Layer 2 of a small transformer language model trained on English Wikipedia (10 layers, counted from 0, width 64).
A neuron's activation on a vector x is GELU(weights . x), where the dot is the dot product.

Input weights of the MLP neurons that the questions are about. A number n stands for n times 0.02.
n17: -18 -21 34 -47 -5 14 -11 -24 33 31 -17 -38 5 -11 27 -40 -2 -4 21 -2 7 -18 -3 -30 7 -24 -23 -26 -9 -17 -23 -41 16 15 -27 -18 30 24 27 0 11 10 -16 -50 6 12 -44 -31 8 9 10 -21 23 10 20 -7 18 -5 8 -3 4 -1 5 -52
n40: 60 -1 12 21 14 -11 -30 -32 40 -34 -28 -5 -2 -26 15 -38 -9 6 20 5 5 23 22 14 -12 -25 -1 8 -2 -5 11 -3 -9 6 54 33 28 21 4 -58 -49 20 -44 -32 41 10 9 11 56 33 -32 -6 9 26 -4 2 23 -21 -10 32 2 12 5 -17
n65: 24 27 10 11 -36 1 -5 -15 18 28 -18 -35 -31 -11 -10 16 5 31 -44 6 -27 -36 5 32 43 -12 27 -57 13 -28 7 32 -14 -23 -21 -10 65 26 -24 17 38 13 -16 -20 16 37 -37 15 -8 -5 -3 25 4 -33 -27 -44 14 11 26 -10 -15 46 -9 -1
n72: -2 12 39 -4 21 16 -25 -3 17 -44 -5 -16 -16 52 -13 -17 36 -30 19 -11 6 41 26 11 23 20 0 27 -1 2 -10 8 -24 27 -34 13 12 38 3 -30 -12 -22 20 26 33 -28 -18 1 -13 9 -4 -8 6 -11 -6 17 -5 20 -20 -36 30 35 -21 14
n88: 40 17 -23 -5 2 2 2 25 -50 -29 -11 6 1 -32 11 2 18 13 -7 12 9 0 20 5 -4 7 0 51 37 -2 0 -4 -10 33 23 20 -54 -15 59 -35 26 -5 -24 6 -11 -15 -6 40 43 -26 -13 19 -30 -13 0 18 -10 -54 -5 11 -9 5 -25 16
n108: -60 4 41 -28 -14 5 20 29 45 -50 3 -29 8 47 -33 -15 32 10 9 -21 -32 44 22 -17 38 -25 7 -13 4 -14 -27 -19 -7 25 18 5 13 30 46 -47 -19 23 -34 -4 28 -29 11 1 21 -34 -16 -42 -44 2 6 -49 0 -12 -7 20 -13 -11 -2 -6
n143: 9 -15 -1 9 -34 8 -16 25 4 -16 6 -23 -25 0 18 -40 15 18 25 15 27 -39 8 -13 -20 2 54 7 42 17 13 15 13 -14 -18 18 8 32 5 18 17 -21 -18 13 -19 15 -16 32 0 -16 -5 15 27 -1 -3 -8 16 -10 20 4 -11 43 35 -10
n177: -13 6 -6 -24 28 58 -27 -33 11 -38 20 24 -26 -36 11 -22 -5 -34 -15 -88 11 6 -12 0 3 25 -32 7 31 65 -10 -7 68 -18 1 -1 19 -40 30 -3 -12 51 -17 4 8 17 -10 32 25 -2 -5 12 20 -23 1 -31 -2 15 2 -24 22 -6 38 31
n225: -13 14 22 -4 -55 8 5 40 24 -17 -24 15 -9 -52 24 -28 -4 -33 11 -7 6 1 2 6 -62 21 -27 14 -1 -27 -36 -53 30 -33 -16 25 36 11 6 -22 -8 43 -9 -4 32 -9 -25 -20 -19 12 -16 1 21 -38 -10 -7 -3 -15 -13 33 7 -32 -22 6
n227: 6 -17 -32 -15 -31 23 16 -13 -5 -11 0 23 0 22 -29 -31 -28 41 44 -32 6 10 36 12 -10 -12 -43 -52 -10 -12 -5 -36 15 -27 0 24 38 -28 22 -25 -46 37 -17 9 -15 -17 -4 1 -9 15 15 -10 -10 17 20 -29 -10 16 -8 31 26 6 -44 -10
n253: 22 16 -38 -33 -4 0 -4 -26 15 -37 -38 10 26 -13 -22 -42 -38 -23 -3 75 18 -13 53 74 -12 -23 -52 -46 21 12 4 -7 -13 13 22 1 -22 -20 51 6 -28 -11 -45 -30 -18 -25 -21 -9 21 -16 -29 6 12 -22 1 -12 -19 -29 -5 -28 20 3 1 2
n272: 11 17 -15 -17 -8 22 37 -67 1 13 3 49 -10 2 16 -34 28 5 -42 -6 14 19 -4 24 14 -4 28 7 -9 12 -40 7 -7 4 -7 -4 0 47 6 11 3 -23 -16 13 32 -1 1 37 -25 -52 -4 -24 -1 -33 -14 -16 -43 11 -22 -28 15 34 43 -2
n274: -17 -25 -16 -60 -31 18 35 -54 38 -8 -13 2 -20 -20 18 -39 40 -50 10 -9 20 15 -4 5 -7 -12 -30 -5 17 -38 12 -31 10 -36 -43 12 3 -11 22 7 22 16 -16 -6 17 8 10 -17 -28 10 8 -11 43 -40 22 20 14 -19 -8 3 -28 -26 25 -31
n277: 51 13 28 -20 -32 -4 27 -4 -25 15 -15 8 11 18 23 -23 3 -6 -44 -15 -7 4 -9 10 24 -57 -14 62 -4 -27 -5 -52 -22 -16 -11 29 27 30 -2 21 -37 23 -31 -14 31 10 -43 51 -20 18 12 36 7 20 -34 29 -23 11 -28 -19 2 -7 -44 30
n287: 32 24 -5 -8 19 -35 34 -10 -2 0 2 -31 8 18 37 21 4 -14 -26 -36 -13 6 -23 21 33 -35 -13 20 2 -17 24 -56 18 -2 -7 -8 0 -7 17 -14 -21 -29 -39 -2 -18 -25 -16 17 -6 23 -50 54 1 -37 11 21 2 12 -37 -18 1 18 -43 -5
n309: -27 13 10 -26 9 16 34 -53 35 -11 -6 -11 0 17 -13 -34 35 24 7 -49 1 -7 3 14 29 3 19 44 17 -8 4 20 -57 -34 -20 -25 -18 26 9 -28 4 -50 -38 -5 -23 -20 -5 48 -23 9 15 29 -5 -37 33 23 -6 1 8 21 -9 -4 5 0
n316: -18 -32 -39 5 35 22 -9 13 17 12 -43 14 -35 36 -27 -27 -55 27 19 -19 37 46 3 -13 13 -25 8 -24 44 -19 -36 0 -12 -96 9 24 29 -41 38 -29 11 -8 36 -42 3 -7 -12 20 -37 41 18 -15 9 24 -4 20 -1 5 -65 52 -9 -38 -43 5
n327: -41 22 -17 -59 -27 53 17 -16 16 -24 -10 -18 3 -16 2 17 -11 -68 -30 11 0 -17 -69 5 13 6 -25 11 -6 -10 -19 -16 -10 13 8 -33 -28 17 -21 -41 -26 -23 -7 -37 -16 -10 6 0 1 -9 -3 3 43 -25 -22 5 6 -38 -11 -12 0 -11 0 1
n332: 2 35 -31 -18 6 -20 -29 -29 54 -37 -2 -24 -13 -17 45 -16 13 -24 -13 -17 48 6 14 -18 -25 -34 25 36 -4 45 -4 44 -1 35 -37 30 -4 22 -42 2 -41 -10 -40 7 88 36 11 15 19 -14 -27 53 0 -6 -70 8 23 -4 -31 -4 19 14 32 20
n334: -29 -23 3 -35 10 -4 -16 -44 64 -10 -36 33 34 -24 27 -9 4 -21 -1 13 -30 12 34 -3 27 21 48 2 -25 -10 -12 7 20 11 3 -2 -12 19 -46 12 -10 15 12 3 55 3 -32 7 7 -18 -20 4 -3 -10 -17 -4 -15 34 -7 -17 18 -8 44 -23
n336: 38 -25 65 10 -10 3 4 35 35 2 -37 -28 21 -20 -25 -8 -13 -39 42 -24 2 24 16 2 -1 -13 38 6 21 5 -36 -6 32 2 21 20 30 -30 46 30 -29 22 44 -21 2 -46 -67 54 -9 -5 -1 -5 7 -37 36 -8 -3 -3 -34 6 -5 -14 7 -28
n358: -25 40 0 -58 11 -30 -14 -8 12 -20 -2 -45 0 -8 -14 -28 -6 -4 -33 -7 -33 -9 18 -2 6 -40 25 -42 10 -63 14 -22 6 2 -13 -19 11 21 52 17 -22 -23 -2 -21 4 -55 4 -14 26 7 -1 -19 -16 16 -5 -7 -26 -17 -23 21 15 6 20 4
n359: 24 28 38 -11 -14 -38 4 54 -4 -11 3 -6 -19 -6 57 13 6 -30 1 -1 2 -10 1 -28 1 57 -1 -20 0 21 16 40 -7 29 -33 -33 20 -33 25 47 1 -14 39 12 -25 -32 6 50 34 46 8 -29 31 -42 -14 -21 -5 -33 2 -3 -3 -20 -28 53

Each question shows a token from some text and the vector x that enters the MLP there. A number n stands for n times 0.032.

" F": -11 -5 -31 -5 35 -15 -14 10 -6 11 -14 10 23 -2 -29 -8 19 -23 31 -17 -4 -20 -44 -19 -6 -37 -63 9 10 -8 -13 12 9 -13 43 5 0 46 -32 59 -5 31 -25 31 -17 8 41 -30 1 7 -32 -12 -12 -26 13 40 -21 12 15 -22 32 9 -31 -16
Which neuron lights up most? n287

"ton": -42 -33 26 3 2 -39 12 24 -5 -4 -2 2 31 -2 -8 5 9 5 22 -28 -8 -4 -1 10 -39 -54 -32 28 1 -5 -1 31 -4 -8 37 12 3 29 -47 37 38 21 10 30 -1 -6 64 6 -15 -10 -10 -4 -17 23 40 -4 -14 -9 66 27 46 17 -11 -21
The two highest activations, in order: n108, n227

" l": -18 -26 -17 7 12 -11 -43 49 6 26 -3 -19 23 8 -17 -5 27 -5 10 3 38 -4 -48 -18 -29 -28 -62 8 -17 -31 -16 15 -24 -7 10 -8 13 46 -15 64 11 23 -27 3 3 -27 13 -29 1 21 -13 -21 -17 -4 -1 18 -36 -6 24 -26 28 20 -15 -21
Which neuron lights up most? n17

" b": -10 -22 -19 6 29 -11 -47 42 7 16 -3 -30 28 -4 -9 7 -9 -4 12 -20 36 0 -33 1 -29 -22 -60 9 -1 -9 -14 8 -18 -33 33 -1 -16 55 -46 68 9 5 -30 39 -13 -4 24 -29 -20 3 -26 3 -27 -23 18 2 -25 14 33 7 28 -7 -1 -5
Which neuron lights up most? n225

"rib": -31 -20 -43 34 12 -13 -35 30 -4 21 -21 32 11 -11 0 27 34 7 19 1 0 5 -41 24 -9 -34 -37 29 -14 10 4 21 -20 -4 18 10 1 -13 -9 38 28 16 -13 27 18 9 77 -1 6 -16 -24 -13 -35 -15 32 24 -37 -18 35 -2 37 -3 6 -16
The most active neuron and its activation: n88, at about 1.8

"arly": 0 1 1 16 -4 -36 -14 18 20 7 -36 -14 22 16 -21 15 18 -19 -4 -15 17 12 -19 -7 6 -39 -33 23 24 2 5 9 21 2 52 -16 9 25 -24 60 44 13 -10 8 -31 -40 66 -13 -5 -2 16 8 -14 -19 18 35 -8 21 39 5 22 -27 -39 -28
The two highest activations, in order: n287, n336

" ex": -6 -19 -8 1 31 -20 -13 27 -16 3 -16 -2 49 44 -18 12 12 -20 0 12 39 3 -25 14 8 -4 -58 9 22 -32 -25 17 -28 -4 31 -43 21 15 -38 50 -4 44 6 11 -4 -12 28 -15 8 -12 -46 12 -11 -26 40 43 -11 -1 21 -5 33 0 -13 -29
The most active neuron and its activation: n253, at about 2.4

" award": -12 8 -13 17 12 6 14 26 -1 -2 -19 57 0 -6 -21 10 28 15 11 -11 26 25 -36 4 -21 -53 -21 21 17 -22 8 14 -16 -10 21 -39 31 35 -35 59 23 46 -2 30 7 -13 27 21 -8 -4 -19 -3 -35 -28 25 22 -27 -11 33 -23 17 -9 -21 -44
The most active neuron and its activation: n272, at about 3

" con": 4 0 -9 19 26 -7 -20 45 -18 13 -13 8 56 8 -15 -1 19 1 -8 4 11 18 -26 14 -10 -19 -47 20 -12 -24 -9 12 -8 -30 27 -35 34 20 -32 53 12 28 -13 46 26 -6 25 -15 26 3 -38 14 -18 -33 36 47 -33 -24 43 -33 18 -3 -12 3
The most active neuron and its activation: n277, at about 2.1

" some": -28 -18 -14 16 29 -9 -40 21 19 -4 -13 11 26 18 -38 17 32 -17 -10 -19 13 10 -19 -1 -8 -21 -27 -3 17 -26 -28 19 -6 8 55 -8 39 19 -22 43 24 12 -4 -1 0 -34 62 -6 1 11 -22 -15 -14 -8 23 34 -17 35 64 23 16 17 -15 -27
Which neuron lights up most? n108

" first": -4 -7 -4 20 20 -15 -16 21 34 8 2 15 23 4 -39 7 13 1 21 -12 26 5 -19 2 -12 -49 -27 15 10 -12 1 19 -4 -8 63 -13 -2 54 -27 63 23 27 -14 12 -10 -23 66 0 11 -1 -18 2 -31 -28 1 8 -36 22 30 7 21 -3 1 -55
Which neuron lights up most? n108

"ient": -27 -14 -19 39 23 -31 -16 2 2 -17 -31 2 16 -2 -29 29 -1 -4 12 -22 18 19 -2 18 -21 -30 -33 29 8 -3 -2 11 -5 -6 22 -16 -16 -9 -9 62 21 26 9 22 0 -11 54 11 0 -29 -33 -13 -1 -11 51 48 -11 15 81 -11 24 -5 -5 -46
Which neuron lights up most? n253

"24": -10 -32 -2 9 -6 -18 -10 1 24 18 -7 16 15 8 -6 -4 -10 8 17 -17 29 2 -56 11 -9 -41 -21 1 -3 1 1 34 2 3 33 35 -2 40 -16 58 52 6 -13 11 13 -38 48 -30 24 -16 -20 7 -24 -32 50 9 -30 8 18 12 26 9 -37 -19
Which neuron lights up most? n272

"ite": -13 -22 1 25 17 -22 -11 26 23 1 -24 8 25 -1 -16 7 -1 -8 15 -28 5 2 -19 3 -15 -39 -20 9 10 -14 9 5 24 -16 27 7 34 -1 -49 67 35 -3 25 18 -26 -33 66 -9 -12 7 -21 8 -20 -15 19 31 -31 8 53 -18 43 -10 -11 -48
Which neuron lights up most? n336

" in the": -2 -16 -3 7 32 -3 -69 37 5 30 -21 27 21 16 -24 27 19 -18 -18 -9 16 42 -14 -7 -36 -22 -35 18 10 -1 -8 22 -3 -9 65 11 34 39 -10 51 -2 14 -14 -1 -3 -9 31 2 -5 3 -38 4 -12 -5 12 37 -8 12 33 -14 28 -15 -24 -19
Which neuron lights up most? n40

" prop": -7 -8 -15 20 47 10 -3 21 19 -3 -26 -13 28 6 -25 -7 21 -7 -7 15 5 5 -59 8 -8 -8 -35 15 10 -29 -22 14 -46 -24 0 -34 -22 7 -63 74 -13 16 6 13 3 -3 52 -36 8 3 -19 1 -17 -22 13 8 -17 10 42 8 14 4 -11 -34
The two highest activations, in order: n327, n309

" c": -8 -15 -8 5 40 -19 -55 26 -6 29 -3 -21 42 13 -23 -5 25 -4 7 -17 34 0 -44 -17 -25 -4 -55 0 -10 -37 -10 19 -8 -44 8 -13 3 24 -39 66 7 -3 -9 5 -11 -1 34 -14 13 3 -35 18 -17 -37 12 25 -35 1 41 -15 29 -2 -9 -1
Which neuron lights up most? n287

"ain": -36 -16 1 21 7 -33 5 17 1 23 -34 18 34 34 -30 18 19 -22 17 -23 16 -7 -12 10 -5 -8 -11 28 14 18 -18 21 -18 11 36 6 29 -16 -38 37 33 36 -6 23 1 -15 79 -30 0 1 -34 -16 -15 12 48 1 10 -5 47 -6 46 11 -4 -13
Which neuron lights up most? n108

" rem": -12 -2 -5 11 35 15 -25 42 -2 37 -34 -14 31 1 -27 6 9 -8 -2 22 27 -7 -20 -8 5 -33 -21 -8 -15 -14 -41 15 -52 -14 31 -2 -1 18 -41 42 15 33 -31 19 -8 -33 65 5 0 17 -21 6 -27 -25 11 39 -29 -5 30 8 24 -3 -3 -25
The two highest activations, in order: n253, n309

"ely": -11 -6 7 25 19 6 -35 -11 17 20 -24 -4 32 14 0 14 17 10 -14 -33 48 -8 -20 18 0 -28 -27 37 16 -6 -6 39 -11 -1 52 -17 16 5 -24 51 50 26 -13 -12 -16 -18 72 -25 8 -5 -2 -22 1 0 14 40 -23 22 36 -9 38 -19 -26 -8
The most active neuron and its activation: n309, at about 0.86

"hib": -5 -13 3 9 21 -42 -29 41 -9 17 -24 12 36 -1 -3 17 7 -9 43 -4 19 -13 -40 31 11 -15 -42 12 26 -3 11 44 -12 -12 -8 -39 24 9 -5 58 46 9 -24 9 -11 -4 43 -28 -19 -23 -19 23 -25 -28 19 10 -22 -8 38 -17 40 20 4 -17
The most active neuron and its activation: n65, at about 1.7

" ==": -10 -14 -8 -13 22 -24 -26 54 -20 17 -16 1 -14 2 8 8 13 -25 5 13 22 19 -18 3 -3 -27 1 18 -10 -26 -25 42 17 -20 21 10 -21 -12 -11 53 49 31 -10 29 -24 -22 36 2 5 -12 -37 23 -34 -35 48 47 -25 -18 37 10 46 6 -24 -20
Which neuron lights up most? n88

" R": -55 -13 -19 -11 40 -16 -33 30 -14 19 -7 3 12 -2 -7 -14 6 -14 3 -7 10 -17 -36 -21 -31 -43 -62 11 -1 -31 15 30 -1 -7 26 14 13 26 -32 57 -2 32 9 16 -18 -17 37 -33 -2 11 -26 -17 -18 -18 19 34 -51 19 16 -13 30 14 -8 -9
Which neuron lights up most? n358

"useum": -19 -18 -2 26 43 -32 -26 28 21 8 -20 -6 7 -16 -3 23 -1 -16 30 -24 32 -6 -20 14 16 -31 -29 26 5 6 -10 19 -19 -9 21 5 -5 21 -23 41 38 32 22 4 -3 -21 67 8 -46 -16 -18 11 -37 0 54 6 -32 6 31 -12 24 -9 -29 -33
Which neuron lights up most? n336

" At": -31 -8 2 -15 46 5 -37 50 8 24 -35 20 -10 3 -34 2 5 -2 -26 -3 15 0 -38 3 -17 -8 -20 -5 19 -20 26 20 -26 -10 26 -10 7 16 -38 69 -4 24 -24 10 2 -9 52 -19 2 8 -18 1 3 -16 47 -5 -31 15 31 -32 29 41 -13 -9
Which neuron lights up most? n65

" r": -41 -36 -21 -6 35 -24 -37 42 14 13 -4 -15 18 0 -13 -9 6 -13 -8 9 22 -16 -24 -15 -21 -45 -71 9 -1 -48 -2 22 -15 -10 13 -6 8 27 -31 67 13 37 7 12 -5 -19 18 -22 5 9 -19 -20 -27 -21 -4 26 -31 13 28 -2 35 -5 5 -15
The two highest activations, in order: n358, n17

" will": -3 -6 1 7 54 -6 -25 36 5 9 -28 12 45 25 -22 -16 35 1 -13 27 32 -7 -45 3 -4 -24 24 -5 30 -18 -25 48 -16 -20 29 12 16 14 -32 39 43 14 -8 25 0 -34 40 -7 2 19 12 -12 -26 -35 41 11 -19 -6 27 -2 10 -26 -14 -34
The three highest activations, in order: n316, n309, n336

"ular": -5 -14 -17 25 19 -50 -20 16 6 9 -12 14 27 -5 -32 12 25 -8 12 -31 7 33 -7 7 -25 -32 -41 35 4 -22 24 22 4 3 30 -29 22 13 -13 68 24 4 12 30 -1 -4 45 -19 0 -11 -35 -18 -23 -28 32 50 -17 -3 29 -23 38 -39 -8 -17
Which neuron lights up most? n287

"ast": -29 -9 -19 6 -2 -17 -26 32 25 6 -11 9 1 10 -25 24 16 11 8 -24 18 4 -1 -3 -27 -21 -20 7 -17 10 23 11 7 -21 42 21 -15 36 -30 54 24 3 -4 25 -8 14 94 -8 -17 4 -36 -20 -11 -32 49 10 -19 -1 38 -11 26 11 -5 -47
The most active neuron and its activation: n143, at about 0.38

", ": -18 -57 -4 3 45 -21 -28 -17 -5 5 -6 9 11 -3 -9 33 21 -22 3 -12 50 10 -37 -18 2 -45 -33 9 -12 -22 18 18 -3 -23 21 -13 5 46 -27 52 -17 31 -11 30 -2 -27 21 -26 -5 18 -24 9 -32 -14 47 1 -31 10 18 -5 15 2 -7 -27
The most active neuron and its activation: n287, at about 1.8

" pres": -16 -8 -2 4 40 -12 -45 34 -27 4 -29 -4 46 13 -1 13 33 -6 8 12 40 -2 -31 -2 23 -36 -54 22 -11 -27 -26 32 -24 -6 12 -36 23 19 -22 20 46 29 19 26 2 6 36 3 22 -9 -30 -8 -14 -37 10 42 -32 -23 24 2 17 -20 -22 -12
The two highest activations, in order: n88, n359

" St": -33 -27 -23 9 36 9 -22 33 1 28 -15 12 -2 1 0 -14 6 -5 9 2 10 -30 -38 6 -22 -39 -60 5 0 -12 -14 27 -8 -14 36 16 -13 51 -56 53 11 23 -8 38 -14 2 50 -9 -1 -16 -23 -17 -9 -18 0 2 -33 26 16 -10 24 8 -32 -24
Which neuron lights up most? n272

" this": -14 -8 0 8 19 -10 -46 28 17 23 2 20 31 36 -22 -3 30 -28 10 5 4 7 -19 10 -21 -17 -32 14 30 -8 -18 14 2 -12 52 4 29 41 -37 50 20 8 1 9 11 -13 63 -11 -2 4 -18 6 -15 -25 21 20 -35 32 54 22 33 -13 -7 -39
The most active neuron and its activation: n334, at about 1.1